Layer 9 of a small transformer language model trained on English Wikipedia (13 layers, counted from 0, width 128). Numbers have three digits each and are written without spaces.
A neuron's activation on a vector x is squared ReLU(weights . x), where the dot is the dot product.

Input weights of the MLP neurons that the questions are about. A number n stands for (n - 500) times 0.0016.
n98: 600542413671602600450503315576555582390532497343526532553507608311378706418587605510547420561433476509474726466644380431363500734370375559481538685493667642379623483679592401677441337516450581519425415459638549647573562398419614387285561615565535560425490559661525414873460491585651643560547459446542469481417568579623490447389553583621549567472654332574423684417419408343536466500554
n185: 529533439590672335450606479477468479313548479567552430493442546380513694466647506477527513432532600700474600503491592427516362670308460357391583560411677399651248595531653676541329503534684630424425265490441441304365428635476623479509543445533700465522554575443389350509605417550497466613675405517451435396433429556548303476425706337441458395447253587277628405452392424484615644639538
n224: 717611411341625418425565450593300689461432416516562636687466425596550726409322448483547326262753324516439877432531516456355785325582559584512444746379467272388465539508605366655590397409233434681584358625489363232375480724745464658496605343525568629492572437416496459781453504341564344340548633530509677504365441562660260511856479508632512517270410516573273515464589559679679693306456
n236: 624536559593602456619722350471384594615465764456319695744487464282774447292393551464554322327617481492540519542473485393524751378565500302583433566377436668285386773577576678655405446335544600445414605527547133568317485352902500423403557676444665473314496504504520650639657511403662437443543442763359393535463508443500544723593845401439568379604355456400540551472392267758300596546421
n263: 592698379419526767152439516330530496614654403548544713709023597202536504481410418302596496500817475407388508636773799617332576670567536594539620483445400513283405500403554427679631555156424631689457610543543346526197538350518543500508459377250766500517518559394466408578225384568536389392591532450537278572599262620422407592465357648840711541504413517422612420599314397539398376482109
n270: 485723602539681439265546604597660535617466646402419653562452620366656627435607556434400519573749368722409437452453402319247474500559605512462425470439336354473395649426486319753591608423647661410428287346517343462438522628456444475464496346458703421604556588362346943636566428537488431347383416500598632526374401733573496332724488669442465688311555637221421367662794445682500575339372
n386: 476280453580539641432446688595512365466692722655520584556245373557400474546439558611553608260436526678252610488363455513600727470605488197581554428479484661472381447546555454578343631233496535615542570546557395413644564602619542395416415452469746450831451658561262491504343244534557281697881758663479526431637481544393294461686564714579712541481388355361473543550618500368536371311427
n493: 571580467407463633400665398609554662496370488323571524661478559589577433597586594353382652443365664689479343409504532496414556429325347563463512540465463382500520701460355323710109408476637458512370329508805496261415504704788472469438587402425610529585747316553427367707607441642452443128736496687571556342406811335439668450550658440550354708593536728335261542520310453285487585557082
n494: 395492604680576745578600398661485563666754551381473420508467571561536500455448473524679688812433460286431286536404493308588586393481155404396375722455419390575298423605537673557422496478347341477469373462479489363298575529406303457449651496457599416632427332731416290715370526564371475592510630447338422685412582382746527678614301744531344585571382787188500582565552353435377293406515
n505: 368400314411524420596425549687512684528492585607408399532487371442512386424521574460792417584789608658500276612647458470421381587599439526386469569196556426346428554442594575559529458443653380387258618437579572071553623378496469570534485310564488168314620290473246474567371421415322546332507792537590439403648550565702145471488140443347652467789379576450472668590603467445342419508492
n547: 620558590262492670480484539537653504630537481475679780597631349500640662478521708621535296338814729480607653565563717415288440346405420157598752616434624204168480696540598369422500313452401575488667435520594397496513556523496613447562684205637614406524565401597484477554603433653569277419638539967660568496342639550535295580563291474672467656636599459513332777541500496356652526578635
n651: 522496586576759781364526435555620543315555428457478361491437321441628410495393589230545551482579435654193596594721561588194683488686170509589720437135414631465394645554459594563394654521563457720435514504371434448390450504554711583375708383322462250395536488571318533395356398534379495358411509630412145450442583723568452382452319491787851671554282418176517271436388500273500431305207
n666: 446391421391479672468409661398809629310488442334685590513377661610466412491357504352561455677604394403434476260377580626525520723332722275620758926438587385542314645561492574786363346512389479496291460381542664504295621442399443573453718473365578377565822271476274403512336476545635650414436483474455416533353352475677081557821590573415656408500592483601314477549322303463274433636504
n686: 699487491696483448272680687453784484504644355646730589741495443525606459482549555500518777445626419508372362334504590709538383496471271258594746492500797601509606922525761760482532414637532483530670291682574285461654450468387525580395504540626262424567311434609559524593426291387652272145660577640602454618455624645751325445513575531644587586433158698464633366725325549526729385713423
n703: 759314227648686734595427477545733675532424366178463492279353529220504547456585371392530439461464358726593404568461652306451480422272454292496609516452537440533414638369539317625526582717587315500441258480556488550299401511543472413492391300616335359524581260488540586616645589304594439492452187564381555464072457629673633662695255640608483551734390529491431289577248492427621493453306
n765: 461563333811535453159570592288410532425389387310457473675410627287516351434181661610561365314902507413488481549441593630477413541549289357373630651330306359540618500402470720603372606402654543473458442423482369441420685402549679522438655386476385500595443534492561306643687330576447282456620598626730425599536436706554532607725717681579720594681448558345577343611528468411595552410519
n832: 474580312533457646229706508444597400276621504443726621581560576397870588346509370714472604630304558496352372206600399524283402408694428491578375239379539323240454491645454679685516320267298540413386398491520479615437640357292616537384738368429474297491748496659539383479361304247340118505436500748561310560473732616784250811455545541594544657666424399362613419530436554229554288500361
n891: 700549451579645467570646627401508526436536428573697664488059579337742628496605468442888472474646622626238401500666453526536327434629308452536524449535593424442342684318592556423463385559444263488522556524563453438537606489812440624592430489693937312655640202393496446814590689349517496286471457449330574516601445554358166276422538651496484504480628533526508437464292479342621446534275

Each question shows a token from some text and the vector x that enters the MLP there. A number n stands for (n - 500) times 0.017.

" a": 488449481505535448592493466469461393560463571531462581486565523486388512471599509467375571445459488534471470455456466544572497532498583576526545415550452430521586565559559535497452472469505524386526489500299477586553550391510557405538399536475523649467456507483525488474535489484439497505469438509509568370448557407451506469379498489482507383535467395425536529549470548511500387611459
Which two neurons fire most, strongest first? n236, n185

"ret": 472486546390586436417542485582466460541425525485493440502535575557492578578454400465512487520379537452462486536525443527573517442510546525590561369476358518485496431550345424459441439550509554561441543564372444442543502528493401512507508538455559550557471495497510562361572529477442552512384489542556569502559535431577545416504443431501492549452614449526508512405501540592439405458460
The neuron with the highest activation: n270

"==": 438500500519469504448496570521452506484442349398412491509537463474402513563431548525422414411506482536481412475606381552576401620513491541470529573530467455547518497494419488449436521486600486464506551423294514469473528536470534550546429481516462512517432562458504462624493329612468518480527523436569538565500562542516503497503422543453527456558473478571592530544449590598513599545501
The neuron with the highest activation: n765

"b": 397374596478529360445408531553504490467457452502401494517574405568466432497523540496431439567475504482495492456529495450562429479553499602379485481537488522551602481399421525348504502438453453513521580605377617610547410491469465510518411514468450479431526510405536451426500454451554522388612462375569462465516467587495442491471540497441465494466472453510567524517463526550468428542508
The neuron with the highest activation: n505

" H": 539511484413502494497453461475495424505477471425493519470519483516445490549512451566463497493446427498510476468524439613438392541479516617480554448538552514523499485423456423484508518448466536548566483483448395541444398471461429459444397444402516471536423536435513459142478520486501561610400441379553485467569492482480478501420485481506511481559580458536533510489521532550410459533560
The neuron with the highest activation: n263

" med": 438555494540474518481504464534529557469388464486520510518527551515430582534539551514460603655395438500585483441445427459574602495474490396472478500562528538526500521399482463475418482523534559433516503557508499594582486457507437454612341530454574530450448532488520503444571353641508547561399487531561459526529476543418612428476471507547422563499535437630502524435434630443466434511483
Which two neurons fire most, strongest first? n98, n493

" bro": 464585470374527485525516537515431479582434484408602472475523502489461486514568529489412453650403590510450410497481475526492447480385481576562458403548489430514567516511480413420420563519518476474567519508480513522461423376463464466571390593531514494548556467429533401598478490652468570470443571375562566538477535509451477496424496464469411566511559316485515535484518509512546471532574
Which three neurons fire most, strongest first? n493, n98, n891

"ced": 499478443427509469576500529576509554403469458468441458469502522588568572434536511579503487501484472490458463538612407523508570517527432614566505539500428437454580419372450510495517467558419486567484519467300483492543551484525422592464546500471512511461446532392583456383587639505504498511400534531524534490604456506522507458439387421440566450498641531559579475479540630537524505442465
Which three neurons fire most, strongest first? n224, n505, n891

" Gu": 465524584499532460546503554484510480477416496524545527499505548568469533520477462515489499581527432464538450487465451610598491525488452594617509482559527622507637602478417518498560580479551558500623589433418493603456454512466499455592405490602500544469371430540519480307644508489454455485505519497544484488534593452490682502493401542538447492597440467544484522472494580523539498501538
Which neuron fires most, and how strongly? n686, at about 1.2

" an": 518564450476432477522465512527491425545502543562454530479449464514479522501518433458346502512499483528492505491481382576511555571522503604490581405495493463546549426508548457532460543545542573552596533540247440578572475432543463370581475616490520473407499545433471510515601544555494561376527562447555501394435538499415465505462397498546447536484493446425435517565472597522504387548469
Which three neurons fire most, strongest first? n263, n270, n651

" N": 490565492522614503503481467433467481569499358600530515423555479438384465509523425515526464497455486542604440361498449470479500438409529505518533514590522536504595456490405468612489506482474507526513515440409511547568519531456581417525364564550512534517585499460549476254514422519517498472473480353477482514530526479487534522506457488448522519590601451551518494468491595461381603570458
Which neuron fires most, and how strongly? n703, at about 0.066

" in": 505525558497522479491409579589476616470490515525494503451461515495484514544532401471477501513495481571494460586466492523483496587473394490502481536417557540525569432558424503379473579494459579543515506507113510544492362442510487523550526551543511468554461541438500457552478485547512562482422584419541512516472496433454508476456482518415516393490496454528580459504512480503601496499462
Which two neurons fire most, strongest first? n651, n185

"z": 440458491526558471515507463521595550459524454559496468466591474502564471502587481582481444460411530485533437463471476580552336376441603474538514397444537452543470503371478448473506474443473464449646507533469469535592488570455425404511613567525498418561500572499599383353573526559477456562519399475630515489543503465554521462491489541453483384447457539512523469445506530568377526569515
Which three neurons fire most, strongest first? n185, n832, n686

"per": 399552399475509339537615449554427430588508490390469488437500496499498510588604457554489435594452441439529528490470460527553452428530481492465488413520531389433517531469418415542510442615553443545492512442375515524560457545508388477517508408575589562517513511590575405440473477563492476528468615441548503485436551412561525444513495472393442473508502430539457540409519578466371512446526
Which neuron fires most, and how strongly? n494, at about 2.2

"ota": 526470555471465545612446522567549508458526339425510510482494539582460478582489382479429540500426431427523514516456501509515499524519498501536475560513474432537499476428527526441553552542517477489369484506196486534572402560509477522476431544501487487452411467549509449420493453508490479515531462484499560501588558428542552446543490524544441341531495566584515482377565571618431490564507
The neuron with the highest activation: n494